Layer 2 of a small transformer language model trained on English Wikipedia (19 layers, counted from 0, width 128).
Take only the direct path to the model's output, skipping the later layers: a vector added to the residual stream pushes a token's score in proportion to its dot product with that token's output vector.

Output vectors of the tokens that the questions are about. A number n stands for n times 0.0052.
"lo": -58 73 26 -140 75 192 -15 -11 90 -237 62 -85 -12 53 -31 90 68 -107 218 65 -150 179 -109 -74 -205 103 -57 -10 257 -27 -69 -106 149 15 -24 -38 171 -99 -75 118 33 159 153 -171 167 -25 -245 143 -201 9 -74 49 -82 -78 -179 49 -45 -141 -87 174 225 -294 195 -23 -54 29 -82 -83 -84 -163 48 123 -52 189 -71 180 -60 85 0 51 -12 -155 3 48 -62 -12 33 -107 -42 164 137 112 -13 -187 -91 55 -10 30 -173 62 7 -76 -9 -25 -216 152 49 26 -207 -64 60 -85 69 212 77 0 83 140 61 48 160 -100 18 -187 84 121 -19 48
"í": -88 -180 -164 8 150 0 179 -99 -234 -45 -186 -207 26 -125 96 57 -127 -230 -201 99 -59 149 -133 -95 0 -79 205 -273 -29 19 15 88 139 -54 -53 -190 222 -75 99 -195 48 -38 -35 36 103 -24 42 19 -67 95 -40 -89 -55 -10 27 4 -69 -75 -116 -145 84 0 11 91 -222 4 -21 233 4 12 -160 -19 28 39 -121 -162 16 -135 0 -140 141 407 322 39 -190 -97 88 -106 116 190 49 61 -27 -104 209 0 -25 140 -64 -3 -48 -136 -154 -50 -198 26 130 -64 18 -7 155 111 39 -109 54 -23 154 -152 100 352 -131 0 103 -46 81 207 -55 -89
" 12": -89 -50 -35 -36 74 -53 206 -71 -135 -7 63 135 -153 18 -119 -26 -41 94 165 -2 12 -63 -80 -5 141 -80 64 5 -123 -14 24 -86 32 -138 -104 107 -112 -41 -76 -68 -107 80 -163 178 166 166 -52 -27 121 -49 150 -20 81 82 135 -5 -55 -34 55 49 -49 21 25 -47 -8 -139 49 90 24 116 33 43 162 -67 -171 67 -15 -83 0 32 -19 -94 43 120 -7 -70 -72 23 79 -100 103 -64 -39 55 65 -34 -44 -46 3 -8 149 67 -106 -29 -107 -22 35 3 222 -204 57 29 -153 -133 -177 53 51 11 -246 -67 -5 21 24 -87 107 -84 -78 -16
"gar": 21 -116 4 78 -147 189 -36 -76 -297 62 -132 -4 28 55 -179 57 -34 -296 -238 -207 -233 78 162 -31 200 -50 108 -198 -72 35 -255 -46 288 72 -223 12 78 124 -99 -113 -117 116 -50 -155 -67 14 16 101 -137 -40 -117 -27 -4 42 -61 108 -333 -44 295 -61 4 74 -214 125 48 226 -69 -64 75 170 -14 24 -23 -59 -28 -73 -163 71 0 60 152 15 -110 209 -7 108 -100 -107 -99 -102 31 39 4 -231 41 164 144 298 111 63 272 -97 -55 49 -149 66 -99 0 110 -19 67 139 179 -127 0 -7 -109 -52 113 -89 -47 0 258 -219 -26 253 133 -132
" become": -99 150 -55 117 -99 217 48 68 -27 193 80 -57 -46 -142 -7 20 106 181 -79 -181 129 132 3 -154 -127 -121 -15 -220 -84 127 54 -155 134 -28 -296 -208 0 -117 95 178 -162 -248 -126 -21 83 55 51 93 27 7 -23 -157 -53 139 10 93 4 27 32 182 128 -115 -164 -87 -142 34 -12 10 -119 80 -135 -358 51 -26 -67 -29 -79 -11 1 73 148 49 -104 -202 75 -106 85 44 0 76 -131 -153 -23 -40 -15 42 279 -62 27 90 61 -73 -7 -175 -122 -88 135 34 91 -30 56 -32 167 61 -192 -70 -141 -154 -257 -50 -154 -44 67 92 85 27 20 -186
"η": 9 -85 -82 152 12 24 156 -248 94 112 51 9 368 -8 -221 -225 179 -48 -130 83 219 -143 -181 0 -44 -170 245 -219 -181 102 -75 113 84 -49 -227 118 472 -21 -100 43 -316 -77 108 122 272 63 143 -186 0 16 -61 -92 73 50 -24 235 62 40 -57 123 85 -256 -216 -314 4 -56 -251 -29 -86 125 -131 -350 33 -151 133 -130 58 -68 2 -333 274 308 120 -50 -199 -149 288 149 -141 19 69 -215 -145 -239 45 291 208 38 -163 65 222 -105 -64 -133 -83 -189 4 12 149 -94 49 -9 -51 106 -64 8 -75 -113 84 -31 -166 -39 -59 10 147 251 72 -17
" score": -51 246 -100 -145 112 11 168 -79 -304 -34 202 20 226 -48 -59 -195 64 -175 187 -154 -35 -207 22 -162 209 -173 -4 195 -62 -250 147 -90 188 -204 -345 -218 13 -53 217 200 -132 61 -11 42 -22 218 65 7 -135 -86 209 -15 46 28 156 174 -69 -99 -220 141 256 5 64 -91 -75 -180 -113 313 -58 71 -139 -99 150 25 -31 -190 -186 -20 1 89 112 5 -14 0 -72 -57 -119 86 -124 -122 -96 -104 29 -194 -4 -34 69 187 -38 134 -55 -25 -7 -193 40 -42 78 -11 62 77 33 -20 -25 -221 -27 -56 203 -217 106 139 -154 -39 -3 18 54 -29 -94 -126
"ation": 283 -268 -232 -199 89 18 209 0 124 -90 71 104 -105 -30 108 -34 -4 50 -167 -32 223 112 62 107 -24 -156 186 65 -170 -14 -16 8 -32 -105 -5 16 38 4 30 -166 88 117 48 -274 143 155 -28 -209 -166 -121 13 156 -41 79 -112 -34 34 3 115 -25 -8 264 -74 -32 217 -12 9 -22 -61 186 -75 -269 -74 -37 -69 -205 -192 93 0 84 -32 211 86 45 71 88 109 211 133 166 -31 -217 112 -91 -76 -126 -99 38 -279 175 -117 -237 115 -157 16 18 7 11 -160 214 144 216 29 -114 192 -104 75 113 -50 -39 -171 -28 184 218 174 253 -75 27
"$": -16 220 228 -4 10 -218 -79 -132 -35 82 31 -158 -9 -118 -96 174 116 61 37 46 186 -114 -111 -213 94 65 162 -86 -332 83 78 -50 138 25 -101 48 203 4 -70 47 -28 -195 -155 225 255 0 -197 -241 -196 3 -84 -25 -128 -78 190 -89 97 0 -94 112 180 68 11 -196 88 -63 -272 128 -116 82 46 -11 25 -73 -73 13 -268 77 0 -44 -35 -126 -147 -157 10 133 16 116 -25 67 81 -138 24 65 -144 155 -119 -46 -28 0 -18 -99 -126 0 -189 121 -49 -70 90 -62 38 -253 -161 -23 -95 -145 4 -155 -270 -56 -227 -118 30 -12 -64 295 -166 -122
" only": 13 184 -111 39 87 21 0 -53 50 -3 205 82 10 -79 -35 -81 93 -44 127 59 16 -88 -109 23 -6 63 25 61 3 -110 -48 -95 27 -166 -147 -15 -129 145 98 104 -166 -67 -45 231 92 -11 73 -136 118 -97 -42 48 109 89 -16 91 16 50 -19 32 16 -197 3 -64 -229 9 7 86 159 132 36 -166 79 31 81 -132 -153 -141 1 -235 -31 26 44 -243 -65 45 -64 -213 -42 91 -28 -120 115 -71 -42 92 12 -26 -116 128 80 8 38 -173 -56 87 -31 -17 6 -72 200 -32 -97 22 -20 156 98 -41 -110 -27 -26 -45 -109 178 -22 -44 -114 6

Output weights of attention head 3. The head adds the sum of these rows, row i times number i of z. A number n stands for n times 0.0033.
o0: -169 -258 -81 116 36 194 23 56 90 -96 206 142 -249 -73 -207 73 -46 186 -19 154 -35 -273 95 -62 -82 -63 57 -256 45 108 64 49 54 -38 223 117 -109 198 -63 -96 229 -249 -11 -91 4 38 -22 -206 -25 -168 102 -118 -98 171 66 -4 35 79 -10 94 -160 184 -286 -122 156 -68 -48 -59 -29 -238 120 -88 -254 -34 -100 313 -30 253 70 -41 120 -27 175 -254 -90 103 59 44 73 145 -137 -61 -2 -13 27 31 -34 287 6 64 216 -39 -46 -154 19 1 97 -43 -388 66 -112 83 14 -213 -238 -131 -178 154 -149 -107 -97 -108 67 -282 33 164 89 -78
o1: -343 -62 -115 -228 73 21 173 27 108 -94 -30 117 -38 10 193 -215 -131 -201 261 -28 58 74 122 -3 -106 19 52 -2 37 26 2 -186 72 10 120 -172 77 1 -75 -11 6 -21 91 10 -60 46 -251 117 -35 62 95 15 38 -231 -9 23 -8 -188 114 143 -213 4 -19 82 86 118 108 475 189 60 -202 -18 92 151 86 -145 118 -194 -74 96 187 9 -113 237 114 22 -98 -3 -109 111 88 -160 218 -193 -66 -23 14 53 -7 53 -118 -33 -4 87 -9 51 -48 -473 -75 -116 -75 -165 108 41 -188 187 182 -99 116 -49 43 219 -64 -38 -98 -397 121 8
o2: 121 39 -129 123 5 1 168 146 11 -304 12 -126 -212 64 150 1 93 83 81 94 17 -120 -249 65 -58 59 -169 53 63 66 -46 -21 -5 -3 65 48 -187 209 38 -244 -107 93 155 248 15 -137 -56 -94 -220 58 -39 21 -137 -103 21 -146 116 -95 -84 -47 -78 295 4 99 292 102 -81 -69 149 -52 141 61 -48 13 -104 -41 -47 -159 -35 85 -27 -240 206 -44 103 24 -134 109 158 -120 -1 56 182 -139 -121 -187 -216 -331 -264 -182 19 -67 -127 140 -60 -86 107 -97 -160 37 128 -179 -83 22 113 -10 35 134 -55 -68 -60 20 -55 306 -169 -204 -143 160
o3: 287 18 138 4 124 -35 -60 3 -179 -72 -33 233 115 -87 -33 -112 -222 -145 33 139 73 172 81 -1 122 76 -31 17 -274 15 71 130 -61 61 -9 -76 -15 14 -64 -36 -162 169 221 -104 172 36 -61 68 40 -61 -78 56 87 13 135 33 -42 193 55 -78 -129 13 -93 -83 -192 370 134 -69 22 -86 -23 -82 -26 39 253 158 1 131 -213 -95 -48 12 113 -62 430 -113 -34 176 -66 102 13 107 124 -7 11 -40 -181 268 55 89 -52 143 -65 241 -86 -26 87 -273 52 -190 4 -195 -156 88 -62 -129 -60 243 179 60 129 54 100 81 -216 -225 -129 -9
o4: -135 -164 -35 -36 -206 -82 -40 -2 60 44 -232 3 -155 -68 -132 65 -126 22 -54 104 72 92 80 55 16 178 225 37 -151 -124 106 74 20 35 -33 -73 0 47 -21 20 -16 42 132 248 -56 123 -159 192 82 -90 237 130 -66 -1 -78 -98 -221 -136 -70 116 237 31 -158 -87 145 -99 99 239 -25 120 -164 -184 -96 273 -29 -161 1 77 -173 -279 -170 304 -91 -9 -44 -3 -97 -25 -115 127 -275 -175 -93 90 -35 52 -71 4 199 13 99 99 -90 236 177 59 -74 -242 -8 58 40 -11 72 -255 62 63 -62 -175 50 -123 86 -13 -26 164 -195 -13 140 -114
o5: -79 -58 101 -65 86 164 -233 -67 20 -149 -46 -55 58 -5 39 -87 -141 -94 160 -4 133 -12 -99 41 -187 -139 -51 -35 300 4 62 -41 177 -141 -70 -80 -224 69 68 -291 218 182 -84 -333 261 -192 27 -66 102 66 253 -96 214 -113 216 15 -110 255 92 -55 -217 -163 21 -42 -221 -2 137 50 37 -129 175 -3 117 118 -56 209 19 -46 -271 11 0 -147 -9 138 -200 51 45 -112 183 38 130 167 76 -107 38 84 82 7 -76 -77 -152 -57 232 6 -175 176 -172 -49 -69 70 -170 235 -15 -8 203 -232 -41 -146 98 -169 160 8 -8 68 -108 -129 131 -69
o6: 52 51 318 -53 95 40 -133 -175 89 -23 -68 -23 153 -30 102 190 14 -50 -48 -23 -139 -83 30 9 97 55 11 34 -160 -111 104 64 254 8 -28 -125 103 145 17 114 167 86 -35 286 -154 254 20 39 -112 -140 -7 -163 31 38 -206 -5 51 137 83 48 51 -142 10 -307 24 109 -78 -92 110 -28 134 -5 -129 -224 12 40 -64 -81 -32 153 39 16 85 90 225 -106 -72 88 338 24 154 -194 170 92 207 -39 -1 -191 -152 13 -72 -107 -75 80 -100 -158 2 94 -138 -78 -10 -9 -188 127 190 85 322 -37 97 -63 -10 -24 72 17 -63 -88 16 -14
o7: 204 10 -47 217 -119 -270 -108 138 -195 -30 65 -33 139 -36 63 35 119 -67 94 168 -67 65 -77 205 99 -27 -25 -72 -203 -205 -99 174 39 -23 62 21 174 -22 90 36 42 439 73 115 -56 123 186 157 -56 142 -194 35 -34 215 108 -151 114 77 1 81 -140 402 -11 246 41 -139 102 196 99 160 95 -140 -109 2 30 168 -206 16 -211 -9 80 62 -80 -35 -31 -61 -125 -118 -37 225 114 236 -33 11 12 -63 -47 23 240 -167 -24 33 68 236 193 -152 63 56 63 -93 95 36 286 2 -155 -3 -96 143 192 -31 -70 113 34 116 -185 398 123 91
o8: -160 -56 14 74 87 95 -87 -201 201 89 171 -3 58 -32 19 135 38 -14 47 103 21 149 9 -102 -98 -143 -100 26 -7 72 169 7 91 58 -55 -93 -131 30 -173 9 128 -46 17 34 307 81 81 -48 -73 35 -252 -114 -28 76 119 201 35 -70 124 -13 179 96 -60 -95 -182 336 -90 41 100 -90 379 -301 23 55 -163 -36 -308 -66 215 134 -94 400 -9 -162 71 70 -89 -28 -11 -61 -214 -417 84 -65 -45 -374 203 0 156 -197 281 -31 -122 109 105 242 -87 -271 -6 -15 -9 -110 -63 -26 -36 -38 -21 30 -165 -73 -120 60 -293 12 -150 -15 146 -135
o9: 34 -93 -98 -127 -32 309 15 -205 62 -65 114 153 109 -103 -18 37 209 -97 -77 -384 -58 -161 379 199 143 -156 65 316 295 -64 -143 -24 235 15 77 -219 -126 76 62 76 -204 30 -166 51 -1 236 3 125 -148 -126 -113 -49 -140 -130 94 146 19 -199 134 -4 -44 -83 -159 -18 -118 301 -36 26 -16 -51 210 -204 -36 -37 96 -100 209 -13 -147 21 136 -118 -75 -95 239 216 -9 -65 75 -159 -43 11 146 98 -23 -16 42 -71 -119 -31 43 -123 141 48 26 95 -13 -232 -93 180 -88 -2 123 -345 -141 187 46 116 -20 -120 -18 -208 66 186 -134 -83 -42 67
o10: 9 -299 138 -87 74 90 -138 146 -28 158 -54 -13 -58 2 -15 -92 90 46 -2 199 -87 196 5 -72 -413 -258 54 84 -171 102 -46 -337 -268 -72 122 -101 -53 65 -160 66 64 -3 174 -1 0 122 -104 -55 102 156 -32 212 173 -6 10 -20 -17 -177 -301 -99 -100 25 -106 95 -111 47 58 40 80 33 4 -273 -68 -159 249 203 -46 144 -26 22 -174 -157 43 -21 -57 -97 -84 28 92 64 210 70 -147 125 -88 -173 -96 96 -81 91 65 -47 -71 -55 62 -228 -4 106 -74 -47 -62 -98 -225 253 165 121 4 -241 -70 36 -137 34 159 421 68 132 -190 -345
o11: -31 -77 289 203 145 -276 -68 91 32 -92 -234 -244 10 207 21 88 54 -2 -112 -2 -118 149 149 -213 -35 -375 -97 136 96 144 -248 22 110 -38 55 -140 143 33 -18 -25 171 -63 -345 163 -31 67 -16 49 113 65 -214 -72 199 -148 26 81 -133 -167 -8 -50 7 25 169 97 -32 18 -112 -21 -77 35 -143 47 15 189 -119 -23 5 -180 211 132 118 -177 -140 0 177 -122 -104 38 12 158 -185 -87 55 -221 -10 5 -25 72 -7 -40 -4 1 -189 121 -250 1 -157 110 -206 -39 -84 36 -151 -16 -118 141 -116 25 19 -27 -248 113 -152 -171 -193 57 -159 33
o12: -310 70 27 29 -178 42 75 182 -41 88 -151 68 59 266 106 -69 352 206 145 -49 -150 243 52 42 268 161 -166 -3 60 52 174 -42 60 172 43 -109 202 -278 113 -24 -46 -472 20 -60 174 -47 -262 -87 -138 -344 -88 -25 253 -30 12 -20 -124 -117 150 114 187 178 62 42 31 276 32 78 96 -252 -2 45 44 41 -203 307 -50 -65 102 -9 33 -201 -149 104 -80 -229 -133 46 -34 -170 65 134 334 -20 -24 -4 -28 -183 206 -123 23 -103 52 2 -139 201 241 251 -9 203 139 -31 159 -124 78 -22 -49 -219 52 -267 194 -53 138 -145 -102 174 -49 20
o13: 144 121 -8 -97 -89 244 -223 -250 -16 -79 55 13 40 -10 79 -53 -66 -105 272 53 88 -166 38 108 -157 -19 -69 -121 -57 -167 149 25 -102 70 -201 148 216 -20 -19 -112 -75 -6 52 -95 117 -28 -144 32 9 -43 -1 -259 -40 127 -111 -51 -172 99 87 127 33 21 -28 -72 -43 -85 -172 -108 -102 69 53 -125 -131 -28 -48 98 81 -69 72 76 -6 -140 200 160 97 121 107 72 223 67 40 86 110 -56 -5 -73 98 44 -329 103 -224 31 -26 -42 -302 97 35 125 -120 -68 -78 230 126 99 34 -221 -112 -36 135 -92 9 195 -91 -230 160 2 35 101
o14: -126 -43 30 118 136 263 59 157 87 -187 111 -13 45 -48 59 0 -107 -75 -52 -156 22 245 27 24 174 66 -180 -83 -97 -128 -27 -59 -25 -32 93 -2 331 87 -60 132 -38 119 127 -179 -23 -127 286 -53 -47 -46 -144 33 -10 116 105 356 -50 73 -160 146 16 -49 -146 -61 -109 -33 278 -19 4 -164 9 -65 60 105 -116 148 55 217 171 -167 57 -48 31 93 149 -140 55 149 38 35 -66 62 -296 -77 5 17 -8 -23 -53 86 -108 338 35 12 -146 -100 -347 36 61 -218 66 137 46 111 -242 255 -114 110 -89 40 -37 -256 -95 78 49 56 -47 197
o15: 84 -81 -182 33 146 62 -197 309 148 -195 198 -110 89 -138 -132 153 -52 -42 -54 -161 -108 -36 -192 -131 290 164 131 -82 184 -135 159 -294 40 -9 -220 -16 137 -60 -300 277 -191 -65 -13 -101 -62 34 100 -88 55 150 -23 -168 -163 -318 -242 40 194 196 -5 -46 -34 48 151 131 -145 -200 -57 63 -67 -20 252 -200 124 -88 69 -97 128 -102 -124 209 26 -42 86 -29 105 59 15 29 -96 62 69 -116 -49 116 -71 -4 35 -306 268 110 123 89 -15 -27 -255 176 -129 -271 -108 194 -95 -52 -223 182 53 61 -128 -152 -112 -117 -135 -21 -29 103 -20 157 204 -40
o16: -189 78 205 -115 -49 -205 -176 -56 -37 -104 -64 203 -73 31 38 -315 202 -120 263 -57 168 63 -53 -266 -125 -75 106 108 -2 -259 -119 -114 145 -12 14 -187 -176 143 60 -98 86 14 19 -125 -70 161 152 166 -225 -116 -80 155 339 -192 -273 -40 141 -86 -298 -87 13 144 198 118 41 -170 -73 -29 -74 -49 -4 -243 -224 -15 -165 3 49 214 301 231 -47 -163 -163 234 -25 -207 -279 196 -39 312 -84 -6 151 -246 2 228 152 -141 113 -84 12 -40 -134 5 -183 69 79 -140 243 -14 442 -125 177 -21 -174 -232 -236 201 -8 -135 60 -122 46 -7 -18 50 -6 -41
o17: -30 183 25 119 18 -105 -27 -45 -31 82 -72 180 58 -168 388 -64 17 286 87 -106 -180 -176 -42 -84 201 -57 65 29 -295 67 27 -188 -119 -2 58 90 203 111 -24 -174 -261 -193 54 80 90 317 127 -4 -72 177 -49 -81 172 199 33 1 -192 -187 33 -66 -44 -92 -160 214 58 124 266 -29 -398 -2 -93 -299 -51 -77 -62 -102 20 -64 145 158 -193 -279 86 45 -74 -175 205 -16 -50 -144 -145 -206 55 -264 69 18 107 -70 -283 99 107 150 149 -17 211 -6 138 30 161 -11 148 -67 14 56 24 7 -204 83 58 7 113 113 -111 -229 -81 160 -159 148
o18: 155 -77 136 -33 6 -59 -80 -55 176 -233 -118 105 -105 -79 123 -249 -146 -12 -400 21 47 -129 127 -138 -216 285 55 7 50 -80 -79 -136 -30 -21 -105 39 29 -95 40 51 112 -2 139 -117 -167 125 155 -20 52 60 18 -97 -74 -30 38 137 -216 53 -26 -184 -72 147 -59 -12 -140 110 224 -143 -74 13 76 -101 -18 126 -92 -95 76 182 11 -109 -161 57 345 -121 -274 -19 -102 -113 37 68 -115 9 -195 -39 -103 119 -36 -5 31 -244 172 99 170 -154 -185 -9 -108 -61 -19 -122 -101 -76 84 147 -65 211 -254 -172 -83 47 -203 -67 86 -11 -144 -75 -122 243
o19: 110 55 188 198 -144 162 -226 18 -152 -97 -13 -80 -13 -40 193 -25 -168 -46 -65 -48 -58 285 -11 -89 -8 22 -141 93 -35 66 131 89 -59 154 313 -14 -63 112 -167 17 19 80 70 -428 58 -132 47 96 -40 117 103 129 -29 -167 -210 48 -59 130 -39 -84 -64 -91 46 116 96 75 103 -9 152 -67 -110 77 -270 37 76 -10 -87 11 -60 -45 -49 67 97 82 -13 -132 80 -15 119 66 16 122 -78 -21 166 407 18 -64 -62 -101 -105 -169 6 -29 -181 26 278 -17 -24 189 -14 19 95 -110 78 173 42 72 -206 -45 -245 40 144 -46 -60 237 151 -182
o20: -192 -171 87 55 161 58 102 35 38 165 -43 76 143 246 10 -54 168 0 -52 105 -63 -91 185 191 -13 85 -122 34 94 94 -118 -34 61 -71 -72 -107 -27 159 -127 3 -96 -168 -46 -149 13 187 -236 121 23 32 -80 -157 100 154 61 -22 123 2 294 2 89 -29 -8 -100 -128 69 26 19 0 -348 -161 61 -57 -70 29 -110 -27 5 368 205 -115 338 -120 -124 -28 -96 109 -56 11 40 -18 158 -19 0 63 97 6 -197 17 74 -33 -22 -54 -213 13 -84 -25 83 153 168 -5 -57 -214 -273 -55 47 15 -158 39 -124 -60 31 -87 95 118 -189 187 17
o21: -128 76 201 10 -121 -119 -77 190 175 10 -196 -135 36 47 -14 -263 -186 169 -144 -62 117 -64 71 138 61 147 237 -174 -25 292 -42 -14 -102 8 90 19 124 33 209 19 102 -277 16 -116 124 32 48 92 114 -269 -457 -203 194 -11 -186 -24 71 63 -215 82 -17 -122 -131 -24 -53 -26 62 -250 -16 75 65 152 -192 -8 -55 -42 79 -177 -95 -87 68 -28 -134 235 11 -37 125 68 204 76 139 -183 223 -117 -14 63 35 97 -159 222 -56 -127 247 -114 -82 -60 132 -47 -28 64 -88 -177 -51 -23 -57 5 -3 116 62 96 -34 76 -110 -26 186 -261 -56 134
o22: -18 18 100 110 66 -289 -157 -103 -155 -96 51 -97 143 153 -175 -177 63 63 -9 43 62 -8 45 46 -116 -119 226 -127 282 -52 -46 -17 -21 30 82 -19 -98 -45 37 -33 215 -56 28 -35 -176 229 -28 -12 -225 100 26 -138 223 50 -96 -204 -12 -296 115 92 -26 -283 261 67 59 -231 1 56 -234 -89 2 341 -51 172 154 -2 96 33 163 -167 171 68 132 147 90 -106 133 -81 30 -124 83 171 34 58 -122 108 32 -73 -229 124 -136 -32 50 66 30 -157 240 132 -86 -352 207 -120 217 -55 4 19 45 87 -15 76 -217 -86 240 150 -42 3 -205 -206
o23: -83 65 -35 -150 -55 10 8 16 167 59 102 -197 -85 65 137 21 3 -62 -124 -164 -124 136 -3 23 -37 -67 -141 -62 -36 -42 -141 2 188 92 24 39 22 -120 37 -125 -136 60 68 296 58 -173 -24 97 72 109 -36 37 -35 137 80 23 268 140 -91 279 -104 182 -226 125 104 160 97 -45 -12 -100 -75 -43 120 31 -316 181 126 64 15 41 155 181 -99 37 -110 177 34 103 8 222 41 34 -217 -46 -209 -7 6 136 -20 60 230 -163 -179 -96 120 16 -167 -97 -19 -70 4 109 38 -34 -59 40 -312 -147 -38 53 112 24 -238 -21 49 141 31 -110
o24: -199 -20 -61 28 -109 -244 -131 -21 56 33 5 220 7 143 27 75 -99 -137 26 -250 137 39 50 105 -30 -125 32 40 -160 -5 134 -56 59 -224 -91 6 -63 -77 -5 176 -253 167 124 126 146 100 109 -119 41 12 262 91 3 -93 -163 224 130 -21 -62 -101 -138 -41 207 20 93 25 -221 30 117 -103 62 -71 193 -21 -98 50 -160 -197 64 -34 -95 43 23 51 76 -2 -65 221 174 39 -57 -179 -187 57 117 -68 -21 -96 190 -73 18 41 -171 -13 92 -3 10 95 43 147 141 -191 -205 -28 128 -125 -12 103 42 -46 50 -310 95 84 -162 246 242 95
o25: 142 -127 -42 133 -136 -52 194 -157 136 18 173 -110 -119 -47 -162 -56 -79 99 -18 112 88 105 145 2 226 405 -123 20 83 -85 -208 26 -8 126 299 -8 212 14 -128 84 115 77 -47 -302 -26 -87 -183 -41 -72 -154 -63 195 0 38 -5 118 82 -112 179 92 -45 150 -171 -138 170 -30 -54 88 129 -75 -116 184 -20 -78 147 -23 -203 264 84 -207 -56 -218 24 -97 66 186 212 50 -105 -108 -158 32 8 151 164 26 -78 -80 -128 -210 -141 91 69 -26 112 16 -21 168 201 56 45 -104 5 36 34 -35 226 175 87 45 -11 191 105 -78 174 82 17 146
o26: 55 -27 -32 61 95 304 133 -55 -240 -107 -57 50 -49 -35 1 -99 -112 -55 95 -72 -1 121 -39 46 72 125 14 -23 33 -4 -86 7 32 -44 -177 -21 -6 -70 26 -7 100 -10 -453 -252 -24 -79 58 183 150 -8 -158 7 12 -83 28 32 131 -40 160 167 51 -75 268 -342 308 -14 191 90 -18 -59 -46 4 72 7 -78 322 235 -5 -80 108 26 2 57 -95 -17 23 -149 326 24 -148 -45 -76 139 -225 132 -109 -187 95 30 -138 106 -11 -118 46 -23 73 69 -61 -62 -61 -265 -41 -16 224 -238 -39 139 -46 -109 136 -7 -202 -193 -156 177 -65 180 -61
o27: -110 -135 -81 -82 178 -78 96 213 -251 51 -218 275 118 7 73 39 59 194 -88 169 56 -71 -47 -58 -86 121 80 -85 -65 245 -258 -40 -167 68 50 19 -66 46 -329 -78 -121 -176 -23 -148 58 282 -51 159 260 33 -4 -41 37 67 -1 63 272 -77 181 -26 121 -18 -20 160 -52 -212 31 209 42 -180 -179 -106 38 317 -191 -244 126 -85 -176 -3 -90 -105 -290 51 148 -27 263 -63 93 -38 -229 -46 -281 -191 163 83 114 128 92 -23 -228 -14 126 152 -211 -66 -36 204 206 126 143 -54 215 -107 209 -39 35 -70 -2 -7 239 210 -23 135 96 8 115 71
o28: -212 46 -96 -153 -71 216 -78 -90 58 38 -152 31 97 -169 26 -25 111 90 -81 -227 -49 53 61 79 159 110 -79 -182 13 -120 -1 -117 -163 -8 -188 -59 123 -67 90 43 -155 86 16 41 -164 -8 137 41 -29 -130 -46 58 -110 -9 -55 -49 134 -14 16 31 -156 -94 132 276 -104 30 148 13 36 198 -180 108 -40 -213 -143 -26 -88 -48 170 -79 135 -80 -82 67 -136 265 136 177 3 43 -119 185 0 221 -18 148 188 -69 -167 203 -5 60 51 88 -87 -128 229 217 -126 -137 66 -182 -67 20 14 -64 1 34 26 -207 -209 30 149 217 28 79 -15 -15
o29: -210 92 218 -35 93 -57 178 -199 43 170 -91 110 42 109 35 -73 -5 187 72 112 -90 124 -26 -120 10 -1 -102 -18 152 -97 165 -152 206 -195 55 11 -149 -212 -31 115 -64 -253 -21 -73 116 -159 -239 89 -28 -56 -107 179 71 -70 125 -78 4 -46 115 166 60 38 -151 -17 172 27 -37 -118 -145 -5 -25 -54 -153 -157 -114 26 164 -192 -201 246 115 52 37 -13 83 -198 -41 128 39 -18 165 -176 147 -151 100 -55 17 154 -208 67 -49 -170 6 120 -54 156 -61 143 -124 32 26 -79 295 143 -30 112 172 21 -107 52 166 201 11 70 72 -3 -119 175
o30: -201 156 -155 -117 -60 -3 -177 -153 -43 0 -10 -263 65 47 -95 201 14 -48 2 73 150 -131 99 98 53 -56 -37 55 223 -160 -165 -46 68 172 -199 86 -212 -37 27 -76 222 -79 242 -79 -61 36 -142 143 -49 137 122 -175 114 122 -139 69 166 -118 152 83 53 -338 59 252 -385 -152 7 77 -62 -150 -2 10 48 135 88 -90 -111 -251 -27 -262 75 79 82 -164 248 -97 45 93 -3 -300 8 -120 174 -43 292 13 19 -190 83 127 -245 -232 -82 -106 24 -60 49 -57 119 4 -52 -29 -138 -58 241 -69 150 45 -3 -134 100 -90 -69 -286 -16 -79 -139 51
o31: -31 90 -111 42 39 29 -37 -69 135 -1 -37 188 59 110 67 -65 126 -244 -52 -61 -25 94 -42 38 104 -164 -348 -51 -18 -139 196 19 -123 27 216 -60 112 190 227 265 -37 48 17 -33 -133 -44 52 -61 -64 54 189 99 154 38 -187 -92 44 50 84 317 157 84 53 -155 -73 44 -148 166 101 -152 154 -252 16 -2 83 -148 55 56 114 78 394 75 49 178 88 44 123 -82 -132 251 212 18 -72 -115 83 86 39 -62 -17 -170 413 110 135 -263 -227 1 -142 14 65 -140 242 102 71 102 41 50 58 -101 -77 -12 92 27 112 187 -37 62 -126 -195

Each question shows a token from some text and the vector z that the head gathered there. A number n stands for n times 0.0034.

" and": -10 62 -14 2 87 -134 46 -49 44 -87 9 -35 17 -46 13 41 25 22 -2 -32 81 2 -135 8 -44 -20 16 56 50 9 72 9
Pushed up most: " become"

" On": 16 46 68 -13 128 -4 52 14 89 22 -16 -45 -59 -82 -67 33 72 69 42 -41 43 44 22 -55 -42 14 29 -40 -3 -23 50 33
Pushed up most: " only"

" O": 81 -14 -48 60 74 38 -49 57 80 -25 -61 6 10 4 -43 46 43 60 25 26 9 -97 -67 13 -74 -29 35 -7 48 23 55 -39
Pushed up most: "gar"

"ta": 110 -17 -93 104 86 23 -66 79 68 -21 -77 34 -16 -17 -63 48 57 52 22 28 44 -148 -87 7 -64 -12 17 -12 71 17 69 -16
Pushed up most: "gar"

" ": -12 -9 73 -34 39 -45 0 -42 18 30 -8 43 4 -34 -22 -16 -13 29 16 -29 -45 63 -90 -17 -17 8 -38 -16 -34 31 -35 30
Pushed up most: "$"

" U": 62 -29 -196 -170 148 144 -39 -7 119 -50 -157 -16 65 91 -116 88 -222 -86 -124 2 62 79 -203 61 85 25 -62 93 -90 -113 60 38
Pushed up most: "η"

"s": 52 -14 13 15 66 -10 -94 75 -19 -51 -83 19 -17 9 10 -71 64 -1 49 38 4 46 -40 -28 -50 -39 -65 -18 39 32 -29 71
Pushed up most: "gar"

"or": 18 -14 27 30 -47 100 -43 -109 35 54 0 24 -19 -31 -113 65 57 -18 -1 17 -39 35 -7 -21 -33 -14 -8 2 6 66 -6 -19
Pushed up most: "lo"

"p": 93 -44 86 52 -6 31 35 -68 83 56 -51 13 -72 -85 -84 97 11 -14 -34 -63 -56 81 -68 7 -24 -28 32 7 1 40 75 57
Which three tokens does it push up most, strongest first? " only", "$", " become"

"In": 38 29 81 -16 92 -3 61 27 -11 96 -57 -35 36 38 89 -39 103 -40 78 18 28 -25 -26 10 39 41 -115 -24 -82 28 -31 37
Which two tokens does it push up most, strongest first? "ation", "gar"

"da": 72 49 -60 79 119 -23 -95 103 84 18 -43 37 -50 -48 -56 55 66 68 -13 19 17 -155 -11 -11 -104 -37 38 -57 50 -25 82 22
Pushed up most: "gar"